Layer 8 of a small transformer language model trained on English Wikipedia (22 layers, counted from 0, width 128).
A neuron's activation on a vector x is SiLU(gate . x) times (in . x), where the dot is the dot product.

Input weights of the MLP neurons that the questions are about. A number n stands for (n - 128) times 0.008.
n98 gate: 129, 121, 106, 106, 86, 136, 115, 150, 174, 181, 146, 93, 200, 152, 153, 129, 142, 107, 122, 156, 83, 96, 163, 126, 106, 143, 86, 179, 119, 159, 113, 88, 132, 154, 117, 156, 149, 169, 168, 103, 211, 102, 111, 109, 169, 154, 177, 73, 129, 111, 127, 127, 144, 125, 143, 145, 139, 135, 132, 187, 117, 85, 163, 69, 139, 142, 126, 132, 128, 107, 118, 113, 154, 130, 175, 131, 126, 99, 117, 167, 119, 157, 192, 163, 128, 213, 102, 135, 154, 96, 122, 163, 144, 150, 76, 36, 116, 101, 87, 151, 149, 118, 121, 225, 176, 71, 139, 144, 124, 166, 68, 169, 124, 115, 90, 144, 173, 93, 152, 99, 140, 160, 167, 112, 69, 111, 137, 164
n185 gate: 140, 108, 75, 68, 117, 191, 127, 134, 176, 117, 182, 128, 71, 90, 139, 147, 146, 99, 170, 76, 135, 81, 198, 162, 102, 124, 136, 178, 138, 152, 88, 152, 58, 76, 92, 111, 117, 95, 107, 140, 140, 129, 157, 206, 137, 117, 133, 95, 133, 123, 194, 199, 175, 124, 160, 145, 156, 93, 179, 139, 151, 48, 134, 103, 154, 120, 100, 111, 166, 172, 77, 143, 129, 159, 118, 117, 136, 106, 147, 156, 130, 114, 60, 128, 154, 139, 117, 183, 83, 154, 80, 152, 110, 219, 149, 111, 105, 112, 134, 109, 88, 144, 120, 141, 102, 121, 132, 150, 116, 81, 138, 123, 107, 124, 77, 67, 152, 140, 182, 172, 90, 155, 165, 140, 165, 133, 110, 128
n327 gate: 137, 185, 150, 65, 154, 180, 156, 128, 124, 152, 84, 188, 119, 154, 156, 102, 152, 144, 130, 161, 97, 173, 190, 151, 102, 179, 57, 165, 123, 131, 105, 83, 87, 149, 145, 146, 127, 119, 144, 130, 66, 84, 140, 152, 123, 161, 193, 120, 172, 109, 110, 149, 143, 77, 91, 115, 98, 78, 55, 81, 158, 99, 84, 109, 106, 148, 166, 124, 103, 221, 88, 133, 161, 117, 53, 111, 153, 69, 115, 109, 130, 182, 112, 114, 119, 115, 169, 153, 134, 140, 123, 140, 125, 113, 91, 116, 93, 111, 167, 201, 110, 167, 166, 107, 129, 178, 129, 90, 128, 171, 94, 211, 129, 110, 144, 124, 97, 146, 85, 103, 125, 144, 79, 188, 125, 160, 142, 206
n377 gate: 153, 113, 168, 82, 94, 139, 115, 163, 170, 112, 63, 142, 138, 175, 152, 118, 106, 143, 71, 171, 159, 111, 128, 121, 139, 171, 161, 131, 124, 196, 104, 113, 95, 90, 137, 185, 60, 160, 107, 116, 136, 121, 122, 164, 86, 134, 74, 156, 192, 107, 134, 149, 153, 100, 111, 116, 111, 171, 136, 119, 180, 175, 146, 155, 114, 124, 127, 136, 107, 130, 140, 132, 121, 147, 101, 178, 163, 120, 177, 107, 141, 141, 87, 132, 75, 133, 112, 91, 134, 127, 146, 104, 110, 133, 127, 129, 169, 131, 87, 88, 149, 133, 124, 158, 148, 132, 165, 108, 40, 89, 141, 119, 184, 145, 154, 149, 108, 120, 184, 165, 114, 173, 187, 84, 218, 188, 120, 153
n380 gate: 137, 109, 147, 101, 112, 131, 125, 160, 168, 126, 183, 117, 153, 131, 121, 125, 163, 169, 90, 107, 146, 148, 65, 173, 126, 121, 156, 73, 104, 143, 179, 128, 160, 94, 110, 154, 105, 22, 91, 133, 92, 80, 119, 97, 92, 189, 131, 121, 148, 154, 182, 122, 162, 183, 122, 170, 178, 184, 204, 147, 55, 137, 145, 108, 127, 125, 117, 76, 119, 145, 107, 57, 195, 203, 104, 187, 179, 67, 96, 160, 167, 140, 126, 103, 106, 94, 155, 69, 82, 172, 135, 152, 150, 104, 148, 117, 114, 99, 178, 86, 190, 135, 109, 92, 78, 199, 110, 137, 97, 168, 126, 122, 77, 172, 218, 159, 155, 159, 178, 88, 103, 181, 85, 118, 180, 41, 167, 214
n453 gate: 211, 64, 182, 107, 124, 107, 128, 154, 184, 107, 168, 94, 97, 172, 159, 104, 179, 37, 172, 94, 230, 104, 188, 160, 64, 130, 119, 101, 120, 218, 158, 138, 123, 159, 114, 142, 152, 137, 182, 141, 129, 195, 96, 165, 126, 7, 128, 112, 194, 129, 149, 167, 72, 117, 148, 128, 85, 146, 110, 96, 165, 105, 117, 141, 127, 133, 86, 144, 122, 151, 137, 98, 85, 146, 76, 116, 75, 200, 80, 112, 181, 99, 112, 112, 189, 155, 91, 118, 95, 164, 116, 121, 130, 201, 100, 97, 88, 95, 154, 171, 123, 92, 135, 100, 183, 139, 130, 104, 57, 120, 70, 194, 112, 158, 196, 145, 170, 134, 117, 72, 79, 112, 172, 183, 102, 165, 117, 169
n98 in: 129, 90, 110, 84, 184, 151, 106, 107, 121, 148, 162, 125, 141, 124, 118, 84, 124, 164, 71, 153, 102, 100, 119, 116, 136, 161, 171, 123, 110, 199, 152, 113, 131, 86, 142, 114, 151, 131, 141, 109, 122, 124, 116, 161, 146, 122, 95, 144, 178, 123, 148, 152, 120, 112, 178, 132, 182, 115, 72, 185, 143, 81, 124, 137, 132, 102, 98, 80, 151, 141, 117, 96, 152, 110, 136, 103, 96, 126, 91, 101, 149, 179, 158, 158, 96, 186, 151, 116, 164, 78, 190, 79, 80, 162, 86, 143, 133, 152, 94, 138, 73, 106, 135, 164, 104, 133, 167, 165, 119, 142, 122, 146, 117, 107, 109, 143, 133, 126, 185, 188, 102, 146, 108, 71, 105, 109, 136, 162
n185 in: 125, 118, 116, 96, 83, 157, 103, 193, 129, 69, 157, 114, 98, 109, 126, 103, 150, 133, 151, 149, 81, 140, 185, 186, 134, 118, 118, 129, 144, 107, 150, 117, 122, 154, 136, 118, 82, 77, 103, 143, 115, 125, 151, 89, 98, 120, 106, 97, 169, 136, 101, 141, 165, 92, 146, 190, 94, 159, 201, 161, 151, 127, 93, 72, 127, 111, 93, 71, 170, 146, 146, 110, 166, 132, 184, 144, 118, 76, 158, 163, 123, 124, 130, 106, 152, 84, 114, 166, 129, 97, 164, 131, 103, 128, 162, 96, 118, 115, 39, 125, 105, 158, 122, 119, 76, 138, 146, 83, 156, 114, 134, 152, 83, 97, 151, 63, 119, 126, 169, 175, 128, 155, 159, 137, 181, 149, 144, 124
n327 in: 158, 136, 164, 84, 157, 212, 123, 103, 158, 107, 130, 143, 142, 157, 141, 80, 116, 117, 79, 155, 88, 132, 170, 112, 111, 139, 64, 117, 188, 86, 143, 154, 110, 135, 103, 132, 166, 111, 158, 132, 84, 75, 117, 161, 164, 176, 101, 141, 115, 127, 110, 104, 87, 77, 140, 90, 100, 74, 141, 117, 171, 127, 159, 122, 83, 129, 79, 129, 130, 118, 66, 76, 102, 169, 117, 166, 150, 122, 201, 131, 21, 89, 158, 138, 131, 103, 131, 138, 118, 187, 124, 99, 186, 67, 118, 119, 100, 110, 126, 93, 69, 105, 115, 130, 145, 133, 101, 107, 104, 191, 134, 137, 143, 99, 114, 140, 103, 113, 179, 129, 63, 142, 119, 181, 88, 207, 93, 93
n377 in: 136, 144, 127, 50, 109, 137, 105, 129, 125, 128, 87, 125, 127, 196, 134, 122, 125, 148, 127, 141, 129, 98, 164, 166, 145, 183, 133, 129, 117, 161, 150, 114, 96, 108, 113, 163, 77, 136, 137, 198, 86, 129, 172, 161, 126, 106, 59, 114, 139, 85, 158, 148, 150, 138, 129, 132, 143, 133, 113, 105, 186, 181, 106, 135, 96, 115, 144, 163, 80, 124, 172, 132, 71, 117, 107, 134, 126, 115, 184, 168, 114, 145, 96, 112, 98, 130, 115, 145, 95, 124, 135, 161, 141, 129, 142, 88, 177, 126, 89, 110, 138, 119, 112, 162, 144, 99, 158, 94, 81, 106, 123, 102, 177, 144, 112, 148, 136, 161, 134, 165, 157, 162, 125, 107, 168, 160, 114, 144
n380 in: 80, 130, 128, 120, 125, 145, 169, 152, 132, 152, 134, 103, 162, 190, 106, 193, 73, 47, 178, 121, 164, 84, 132, 110, 124, 140, 88, 145, 127, 104, 101, 117, 168, 102, 135, 106, 133, 108, 176, 154, 127, 201, 123, 136, 94, 102, 92, 110, 133, 155, 97, 163, 49, 161, 154, 139, 117, 117, 103, 108, 133, 87, 178, 175, 177, 131, 94, 138, 91, 94, 200, 182, 132, 88, 128, 66, 73, 173, 134, 74, 53, 95, 164, 158, 125, 149, 143, 91, 132, 54, 152, 148, 141, 141, 114, 116, 105, 153, 150, 101, 109, 92, 136, 112, 134, 79, 107, 74, 132, 118, 150, 133, 178, 128, 125, 128, 175, 79, 127, 98, 151, 179, 82, 116, 133, 54, 120, 82
n453 in: 156, 85, 131, 98, 124, 107, 135, 165, 106, 160, 150, 77, 145, 120, 101, 105, 161, 134, 96, 81, 114, 103, 147, 110, 152, 126, 52, 129, 20, 152, 122, 114, 219, 146, 101, 95, 153, 103, 124, 143, 152, 186, 87, 142, 130, 92, 106, 149, 159, 111, 161, 116, 66, 74, 115, 38, 133, 166, 114, 107, 130, 111, 95, 164, 74, 154, 151, 144, 127, 103, 166, 145, 143, 125, 118, 102, 88, 95, 124, 109, 173, 92, 158, 177, 156, 58, 113, 106, 111, 129, 88, 88, 165, 151, 105, 76, 45, 92, 112, 201, 108, 154, 147, 90, 141, 184, 113, 106, 119, 135, 108, 148, 118, 103, 193, 157, 137, 211, 146, 113, 48, 216, 114, 187, 153, 162, 116, 116

Each question shows a token from some text and the vector x that enters the MLP there. A number n stands for (n - 128) times 0.014.

" Kansas": 162, 120, 107, 95, 112, 132, 138, 133, 111, 112, 142, 122, 140, 149, 126, 96, 107, 127, 150, 123, 136, 105, 113, 137, 155, 116, 131, 133, 141, 96, 141, 75, 170, 106, 133, 111, 107, 158, 125, 104, 139, 127, 139, 123, 178, 118, 125, 124, 112, 139, 105, 73, 176, 108, 124, 169, 125, 154, 121, 114, 156, 149, 100, 112, 151, 134, 88, 135, 108, 132, 112, 125, 167, 133, 104, 107, 127, 124, 68, 114, 125, 129, 166, 114, 68, 102, 82, 125, 187, 79, 105, 73, 125, 158, 131, 134, 194, 166, 143, 154, 84, 131, 97, 143, 122, 71, 110, 174, 117, 94, 190, 125, 135, 142, 162, 133, 113, 158, 143, 139, 154, 88, 110, 142, 121, 144, 110, 145
The two highest activations, in order: n327, n453

" in": 143, 107, 151, 150, 105, 119, 155, 135, 120, 133, 131, 132, 121, 129, 111, 108, 134, 156, 112, 110, 148, 103, 131, 127, 172, 165, 132, 131, 125, 88, 153, 106, 131, 121, 106, 102, 103, 126, 95, 106, 140, 139, 97, 147, 162, 133, 101, 113, 100, 144, 125, 133, 124, 117, 115, 142, 148, 86, 144, 152, 134, 148, 108, 102, 145, 108, 122, 93, 144, 155, 143, 136, 138, 123, 99, 88, 141, 120, 148, 128, 122, 99, 122, 93, 109, 121, 109, 129, 112, 88, 125, 73, 153, 133, 158, 143, 113, 144, 125, 131, 156, 144, 99, 117, 107, 96, 112, 101, 130, 116, 136, 168, 147, 118, 105, 116, 120, 144, 97, 118, 106, 113, 96, 127, 147, 153, 146, 144
Which neuron fires most, and how strongly? n185, at about 0.13

" |": 161, 133, 115, 131, 76, 97, 128, 114, 118, 157, 138, 138, 192, 153, 129, 152, 135, 103, 109, 132, 117, 122, 123, 152, 146, 143, 106, 133, 156, 87, 142, 71, 133, 103, 114, 99, 133, 108, 113, 112, 94, 139, 115, 121, 164, 113, 87, 109, 105, 109, 126, 109, 168, 142, 118, 125, 132, 128, 136, 133, 131, 136, 124, 94, 128, 115, 124, 89, 117, 125, 91, 128, 120, 95, 108, 105, 160, 136, 130, 144, 114, 134, 123, 117, 148, 113, 101, 139, 129, 110, 109, 86, 136, 146, 116, 140, 163, 120, 105, 149, 106, 107, 108, 129, 106, 109, 122, 156, 149, 116, 138, 142, 139, 122, 130, 150, 98, 119, 127, 109, 101, 101, 128, 135, 140, 150, 113, 134
Which neuron fires most, and how strongly? n380, at about 0.13

" their": 134, 100, 122, 131, 137, 122, 136, 132, 125, 122, 143, 116, 132, 140, 78, 99, 119, 123, 143, 163, 137, 126, 118, 147, 144, 131, 127, 136, 119, 87, 140, 53, 130, 123, 163, 101, 104, 106, 128, 112, 153, 155, 133, 148, 140, 118, 86, 87, 103, 128, 114, 99, 117, 134, 150, 186, 144, 142, 110, 109, 135, 122, 109, 87, 154, 128, 123, 127, 142, 132, 112, 118, 127, 108, 100, 103, 116, 123, 130, 126, 131, 108, 135, 119, 104, 121, 135, 133, 100, 102, 117, 100, 133, 139, 129, 167, 135, 133, 113, 130, 104, 163, 91, 145, 137, 139, 101, 165, 84, 133, 147, 143, 131, 106, 137, 93, 132, 99, 111, 99, 94, 118, 98, 87, 129, 130, 116, 137
Which neuron fires most, and how strongly? n327, at about 0.1

"–": 146, 111, 127, 149, 142, 110, 129, 118, 125, 124, 109, 113, 186, 140, 128, 85, 111, 119, 126, 141, 136, 141, 94, 169, 151, 171, 126, 148, 116, 100, 153, 78, 135, 159, 95, 104, 147, 120, 94, 122, 125, 142, 150, 148, 154, 145, 39, 98, 94, 111, 125, 102, 113, 97, 134, 94, 103, 136, 144, 142, 136, 164, 135, 97, 111, 147, 106, 99, 115, 113, 115, 144, 125, 101, 100, 51, 111, 117, 106, 93, 138, 117, 129, 105, 167, 155, 122, 178, 155, 125, 122, 88, 147, 144, 98, 149, 131, 137, 120, 158, 168, 121, 99, 183, 77, 111, 104, 124, 95, 108, 150, 180, 146, 121, 168, 149, 136, 132, 144, 138, 112, 124, 89, 77, 117, 132, 144, 162
Which neuron fires most, and how strongly? n98, at about 0.71

" now": 134, 99, 129, 145, 125, 163, 117, 136, 97, 137, 120, 107, 155, 179, 83, 86, 153, 97, 124, 118, 162, 126, 129, 146, 154, 162, 114, 121, 130, 98, 137, 94, 147, 130, 132, 109, 113, 121, 151, 94, 140, 164, 148, 102, 156, 154, 87, 159, 127, 121, 156, 79, 109, 129, 144, 127, 111, 118, 174, 132, 132, 102, 134, 152, 133, 120, 131, 87, 118, 191, 103, 122, 140, 136, 100, 106, 159, 126, 138, 117, 118, 127, 75, 88, 142, 116, 132, 130, 135, 127, 144, 111, 134, 191, 154, 173, 127, 203, 128, 115, 100, 124, 104, 133, 157, 134, 74, 120, 134, 126, 125, 143, 133, 83, 145, 87, 130, 137, 145, 185, 107, 108, 82, 109, 119, 108, 172, 137
The two highest activations, in order: n185, n380

"\n": 137, 96, 103, 127, 101, 105, 128, 145, 117, 101, 120, 116, 136, 131, 136, 155, 148, 124, 139, 148, 144, 107, 129, 138, 152, 140, 106, 118, 136, 90, 133, 90, 97, 106, 95, 103, 124, 126, 106, 140, 114, 136, 97, 173, 150, 107, 104, 118, 114, 112, 124, 101, 151, 168, 97, 152, 106, 162, 96, 125, 125, 140, 101, 124, 133, 102, 112, 111, 145, 195, 122, 119, 165, 123, 117, 120, 135, 120, 120, 127, 131, 131, 133, 84, 162, 111, 131, 146, 149, 124, 141, 116, 134, 146, 148, 164, 120, 139, 111, 134, 111, 139, 40, 119, 140, 103, 103, 115, 129, 147, 133, 133, 149, 122, 146, 119, 113, 151, 122, 97, 104, 113, 114, 144, 109, 128, 131, 141
Which of these neurons fires most? n185

"itation": 155, 119, 89, 110, 106, 121, 142, 157, 127, 147, 113, 110, 185, 155, 117, 85, 73, 112, 140, 98, 147, 118, 106, 151, 144, 151, 107, 115, 150, 98, 146, 60, 153, 104, 130, 96, 106, 106, 77, 127, 99, 147, 118, 127, 153, 103, 108, 37, 141, 167, 141, 120, 126, 94, 129, 176, 92, 137, 147, 133, 145, 133, 160, 143, 136, 130, 86, 104, 159, 107, 132, 105, 133, 119, 108, 67, 106, 107, 122, 123, 104, 101, 126, 105, 40, 137, 115, 149, 129, 129, 105, 104, 126, 155, 147, 115, 156, 151, 115, 105, 114, 124, 82, 144, 94, 102, 130, 164, 131, 85, 126, 157, 122, 132, 148, 152, 152, 152, 161, 107, 138, 108, 75, 140, 107, 142, 127, 123
The three highest activations, in order: n380, n185, n98

" Hall": 97, 106, 123, 94, 104, 123, 137, 154, 97, 160, 144, 114, 154, 103, 101, 115, 125, 103, 135, 111, 123, 95, 148, 170, 153, 129, 118, 104, 153, 95, 132, 114, 164, 123, 123, 110, 115, 118, 117, 113, 122, 148, 119, 96, 189, 108, 121, 114, 118, 145, 117, 98, 148, 96, 114, 151, 116, 140, 109, 126, 130, 131, 127, 107, 153, 119, 120, 118, 142, 157, 110, 133, 132, 77, 116, 115, 152, 141, 137, 136, 136, 66, 103, 114, 49, 120, 85, 152, 205, 97, 89, 90, 128, 151, 132, 115, 163, 157, 137, 122, 152, 112, 91, 145, 105, 106, 99, 192, 144, 128, 165, 137, 106, 128, 136, 125, 128, 122, 165, 147, 123, 132, 86, 149, 133, 174, 117, 131
Which of these neurons fires most? n185

" sh": 159, 120, 166, 129, 128, 130, 169, 155, 117, 164, 115, 113, 153, 133, 124, 130, 116, 118, 155, 146, 119, 102, 104, 143, 129, 148, 182, 110, 110, 97, 155, 80, 105, 129, 117, 132, 97, 114, 96, 151, 147, 149, 137, 102, 147, 155, 115, 122, 89, 153, 137, 71, 117, 119, 129, 127, 112, 162, 127, 125, 127, 171, 111, 136, 126, 120, 105, 144, 138, 130, 70, 121, 90, 132, 82, 118, 144, 135, 128, 98, 128, 119, 101, 117, 88, 148, 98, 106, 209, 85, 107, 95, 130, 145, 132, 130, 150, 121, 88, 111, 149, 133, 99, 138, 89, 67, 81, 140, 104, 139, 178, 154, 119, 99, 118, 103, 125, 97, 136, 112, 101, 112, 43, 113, 118, 141, 110, 143
The three highest activations, in order: n453, n377, n185

" future": 147, 125, 108, 118, 85, 166, 126, 140, 96, 126, 135, 113, 143, 149, 91, 119, 124, 106, 140, 130, 136, 116, 119, 146, 181, 164, 130, 123, 127, 88, 145, 70, 137, 125, 127, 113, 125, 126, 117, 140, 132, 166, 135, 110, 133, 115, 107, 62, 121, 153, 88, 115, 118, 110, 117, 135, 151, 140, 121, 123, 117, 138, 133, 121, 149, 135, 114, 118, 94, 154, 120, 120, 105, 160, 110, 93, 149, 121, 137, 135, 142, 102, 127, 132, 98, 114, 138, 121, 132, 123, 113, 111, 116, 145, 132, 130, 142, 149, 122, 104, 111, 143, 79, 150, 127, 132, 123, 162, 123, 119, 177, 175, 161, 89, 132, 95, 110, 135, 133, 128, 133, 109, 109, 126, 114, 117, 151, 131
Which of these neurons fires most? n453

" suffered": 166, 89, 129, 138, 119, 135, 137, 145, 99, 126, 141, 145, 114, 160, 70, 141, 76, 129, 134, 149, 126, 138, 96, 135, 157, 156, 84, 156, 130, 97, 133, 50, 136, 110, 142, 119, 103, 113, 124, 113, 139, 110, 112, 147, 142, 108, 105, 76, 84, 140, 97, 110, 149, 158, 117, 138, 119, 107, 123, 126, 141, 156, 117, 134, 159, 130, 99, 94, 113, 149, 145, 125, 120, 123, 112, 44, 125, 126, 119, 132, 109, 133, 128, 139, 135, 116, 86, 116, 127, 108, 77, 99, 133, 160, 147, 145, 184, 123, 134, 100, 111, 157, 78, 136, 123, 79, 100, 137, 154, 142, 172, 162, 147, 135, 141, 102, 177, 139, 117, 124, 135, 110, 86, 73, 116, 144, 148, 148
The two highest activations, in order: n453, n327

" promotion": 146, 119, 103, 130, 93, 146, 141, 131, 107, 128, 139, 101, 167, 171, 105, 101, 123, 156, 152, 138, 117, 122, 104, 168, 175, 160, 115, 144, 118, 95, 149, 50, 140, 136, 104, 85, 111, 110, 135, 148, 147, 131, 126, 135, 142, 141, 115, 71, 110, 141, 129, 156, 137, 93, 126, 147, 105, 151, 126, 107, 142, 129, 144, 140, 146, 122, 99, 145, 136, 175, 126, 118, 135, 107, 111, 56, 120, 113, 130, 165, 134, 131, 135, 118, 78, 120, 135, 116, 133, 104, 88, 103, 124, 117, 124, 157, 122, 163, 130, 105, 142, 153, 85, 162, 114, 89, 165, 177, 148, 82, 177, 161, 139, 136, 152, 106, 128, 128, 154, 118, 86, 131, 122, 120, 93, 159, 169, 134
Which neuron fires most, and how strongly? n98, at about 0.67

"H": 189, 108, 132, 122, 137, 142, 188, 107, 84, 160, 91, 117, 201, 149, 110, 126, 115, 98, 149, 120, 102, 101, 125, 146, 170, 128, 166, 95, 129, 100, 120, 119, 129, 81, 138, 81, 130, 117, 94, 125, 111, 150, 158, 118, 161, 133, 105, 97, 88, 135, 119, 84, 147, 116, 147, 122, 118, 179, 99, 143, 114, 149, 125, 89, 136, 134, 84, 103, 114, 126, 88, 105, 107, 115, 130, 89, 148, 97, 147, 130, 106, 76, 103, 106, 56, 124, 95, 152, 145, 132, 154, 104, 134, 170, 121, 130, 117, 173, 142, 161, 157, 109, 146, 168, 100, 118, 79, 110, 117, 112, 137, 146, 139, 128, 156, 138, 134, 137, 150, 161, 127, 106, 76, 130, 157, 141, 157, 140
Which of these neurons fires most? n380

" South": 152, 115, 105, 119, 88, 139, 146, 185, 112, 125, 137, 145, 143, 161, 116, 103, 139, 114, 118, 132, 143, 97, 120, 138, 145, 185, 113, 106, 122, 94, 174, 79, 114, 150, 127, 111, 108, 152, 137, 127, 124, 152, 127, 133, 165, 156, 104, 139, 118, 135, 87, 96, 140, 89, 134, 141, 147, 156, 121, 148, 122, 153, 123, 136, 156, 115, 119, 93, 129, 164, 112, 116, 103, 110, 105, 116, 120, 136, 98, 123, 128, 146, 112, 135, 100, 106, 134, 157, 213, 91, 118, 103, 147, 112, 130, 118, 146, 155, 141, 131, 177, 145, 122, 153, 92, 103, 72, 139, 92, 98, 163, 164, 146, 102, 124, 99, 116, 130, 162, 141, 137, 81, 85, 129, 88, 138, 138, 145
Which of these neurons fires most? n98

" he": 88, 104, 94, 127, 144, 126, 167, 137, 69, 127, 140, 78, 131, 117, 103, 147, 132, 142, 155, 113, 118, 126, 103, 172, 134, 161, 134, 124, 171, 93, 137, 61, 151, 143, 128, 95, 132, 120, 113, 132, 138, 162, 131, 164, 159, 120, 85, 92, 97, 140, 123, 85, 115, 140, 129, 128, 130, 146, 110, 131, 176, 170, 128, 98, 96, 131, 136, 83, 134, 139, 126, 112, 125, 131, 120, 102, 147, 115, 152, 127, 97, 111, 125, 107, 107, 145, 86, 121, 142, 125, 93, 101, 135, 153, 147, 145, 118, 120, 115, 97, 135, 177, 110, 134, 132, 152, 78, 151, 111, 131, 134, 140, 112, 119, 144, 125, 114, 125, 119, 70, 126, 112, 70, 122, 119, 167, 106, 104
Which of these neurons fires most? n98

" of": 146, 103, 133, 152, 111, 122, 135, 141, 128, 137, 96, 126, 137, 131, 97, 129, 136, 130, 98, 108, 134, 129, 137, 158, 136, 129, 143, 125, 107, 88, 133, 93, 128, 114, 98, 102, 111, 114, 63, 92, 147, 122, 89, 146, 160, 145, 99, 131, 99, 144, 128, 108, 112, 109, 135, 119, 140, 124, 126, 93, 144, 114, 138, 122, 144, 124, 131, 80, 136, 160, 119, 126, 144, 117, 117, 98, 135, 140, 131, 123, 139, 136, 118, 99, 96, 134, 114, 140, 110, 126, 134, 110, 128, 154, 155, 130, 121, 136, 121, 152, 159, 127, 89, 110, 123, 120, 103, 69, 157, 107, 138, 137, 131, 116, 100, 55, 133, 153, 85, 139, 98, 116, 103, 137, 103, 143, 123, 172
The three highest activations, in order: n185, n377, n98

" hall": 123, 101, 127, 122, 104, 119, 146, 157, 105, 139, 126, 112, 143, 118, 102, 104, 122, 101, 151, 122, 129, 112, 173, 139, 159, 142, 125, 112, 150, 93, 118, 92, 140, 124, 118, 161, 107, 109, 103, 116, 117, 147, 111, 108, 183, 139, 126, 108, 109, 146, 140, 106, 124, 114, 101, 134, 119, 150, 107, 120, 128, 124, 110, 120, 145, 113, 134, 129, 129, 196, 126, 154, 132, 85, 117, 109, 122, 139, 152, 171, 140, 93, 107, 121, 79, 107, 110, 122, 166, 123, 81, 75, 97, 125, 139, 135, 166, 156, 135, 100, 151, 105, 77, 138, 106, 96, 94, 181, 133, 135, 167, 154, 137, 100, 136, 105, 143, 124, 154, 188, 124, 125, 85, 133, 122, 156, 118, 122
The two highest activations, in order: n185, n453

"ain": 147, 90, 102, 145, 90, 151, 145, 141, 109, 153, 108, 123, 114, 117, 92, 105, 135, 131, 125, 148, 159, 130, 111, 140, 167, 156, 145, 133, 146, 97, 125, 95, 133, 115, 131, 138, 99, 81, 119, 158, 152, 143, 106, 109, 146, 130, 102, 110, 111, 170, 82, 98, 142, 110, 85, 142, 97, 129, 123, 127, 169, 154, 142, 118, 125, 148, 91, 108, 117, 184, 90, 115, 117, 141, 99, 96, 98, 120, 115, 132, 106, 114, 120, 132, 167, 96, 95, 156, 142, 135, 114, 103, 127, 137, 143, 166, 127, 154, 95, 88, 146, 124, 104, 114, 129, 110, 32, 150, 113, 124, 154, 133, 128, 77, 139, 79, 149, 128, 159, 123, 116, 87, 89, 139, 132, 93, 126, 135
Which of these neurons fires most? n185

",": 123, 97, 134, 108, 91, 132, 134, 121, 129, 105, 128, 140, 164, 125, 109, 138, 132, 122, 131, 155, 138, 117, 109, 152, 136, 126, 125, 138, 145, 83, 155, 101, 140, 120, 134, 122, 147, 132, 107, 110, 127, 142, 136, 131, 165, 127, 93, 119, 118, 151, 126, 113, 128, 140, 88, 128, 106, 146, 116, 149, 121, 144, 129, 102, 106, 115, 126, 95, 153, 150, 148, 127, 114, 151, 125, 109, 148, 136, 109, 124, 103, 127, 122, 132, 107, 179, 113, 128, 148, 122, 137, 98, 129, 141, 145, 142, 132, 150, 126, 134, 132, 123, 93, 118, 117, 110, 122, 133, 144, 135, 101, 133, 132, 123, 123, 109, 130, 143, 82, 120, 100, 109, 113, 120, 103, 135, 141, 133
The three highest activations, in order: n453, n377, n98

" 2": 137, 127, 126, 143, 104, 112, 121, 148, 90, 121, 146, 142, 187, 140, 123, 115, 114, 129, 128, 105, 166, 120, 105, 167, 155, 144, 115, 137, 150, 95, 145, 67, 139, 105, 109, 89, 124, 137, 127, 144, 75, 119, 112, 157, 131, 103, 112, 86, 61, 165, 174, 108, 130, 124, 122, 126, 124, 147, 116, 117, 150, 150, 153, 85, 133, 112, 143, 127, 128, 159, 102, 115, 101, 112, 120, 102, 150, 127, 125, 144, 127, 89, 107, 129, 184, 153, 121, 159, 117, 92, 91, 68, 133, 150, 155, 177, 112, 131, 93, 164, 137, 155, 111, 145, 101, 126, 86, 149, 107, 134, 161, 142, 147, 124, 120, 122, 107, 133, 163, 79, 142, 97, 101, 109, 131, 172, 120, 137
Which of these neurons fires most? n98

" Center": 140, 127, 118, 98, 103, 125, 133, 137, 121, 153, 127, 101, 142, 138, 99, 123, 107, 112, 154, 144, 149, 96, 147, 152, 139, 142, 111, 131, 144, 89, 129, 89, 149, 131, 93, 93, 131, 106, 128, 98, 110, 137, 123, 118, 182, 95, 140, 87, 118, 135, 132, 105, 138, 103, 113, 154, 115, 130, 109, 128, 129, 131, 124, 112, 109, 148, 118, 101, 140, 163, 116, 140, 169, 101, 149, 109, 113, 134, 100, 151, 115, 84, 118, 118, 72, 135, 107, 122, 184, 91, 89, 115, 105, 156, 123, 132, 143, 149, 129, 141, 131, 152, 84, 138, 103, 106, 105, 175, 144, 117, 173, 126, 107, 109, 132, 114, 114, 132, 140, 158, 121, 133, 110, 148, 125, 161, 142, 93
Which neuron fires most, and how strongly? n185, at about 1.3

" 2005": 135, 101, 136, 120, 87, 106, 141, 109, 111, 114, 131, 107, 154, 138, 99, 120, 149, 119, 146, 121, 139, 133, 116, 160, 117, 160, 80, 116, 112, 92, 128, 76, 121, 102, 105, 81, 105, 107, 131, 123, 100, 114, 148, 101, 145, 114, 120, 83, 113, 158, 131, 138, 163, 137, 89, 131, 128, 157, 110, 134, 127, 163, 149, 106, 151, 120, 135, 128, 128, 180, 135, 116, 121, 149, 117, 85, 140, 117, 127, 140, 111, 123, 116, 117, 102, 100, 157, 129, 144, 83, 105, 84, 122, 160, 147, 155, 108, 181, 117, 152, 150, 120, 110, 142, 126, 105, 125, 104, 142, 92, 144, 176, 141, 127, 152, 125, 114, 157, 160, 120, 112, 101, 126, 95, 77, 126, 123, 117
Which neuron fires most, and how strongly? n380, at about 0.15

" then": 106, 104, 98, 136, 107, 133, 154, 143, 89, 143, 142, 128, 156, 159, 97, 115, 133, 134, 118, 115, 151, 124, 114, 155, 131, 169, 135, 117, 134, 92, 143, 55, 156, 129, 114, 107, 119, 107, 107, 133, 166, 137, 161, 105, 145, 101, 105, 110, 126, 156, 140, 79, 122, 164, 104, 159, 101, 116, 155, 137, 116, 155, 126, 129, 140, 120, 114, 70, 116, 177, 125, 99, 138, 178, 104, 110, 163, 124, 124, 128, 136, 133, 102, 103, 117, 128, 147, 132, 112, 94, 118, 128, 132, 174, 134, 156, 119, 154, 136, 120, 104, 165, 91, 129, 144, 110, 102, 158, 119, 114, 153, 149, 148, 101, 157, 98, 103, 181, 133, 141, 151, 127, 88, 74, 108, 121, 117, 130
The two highest activations, in order: n380, n327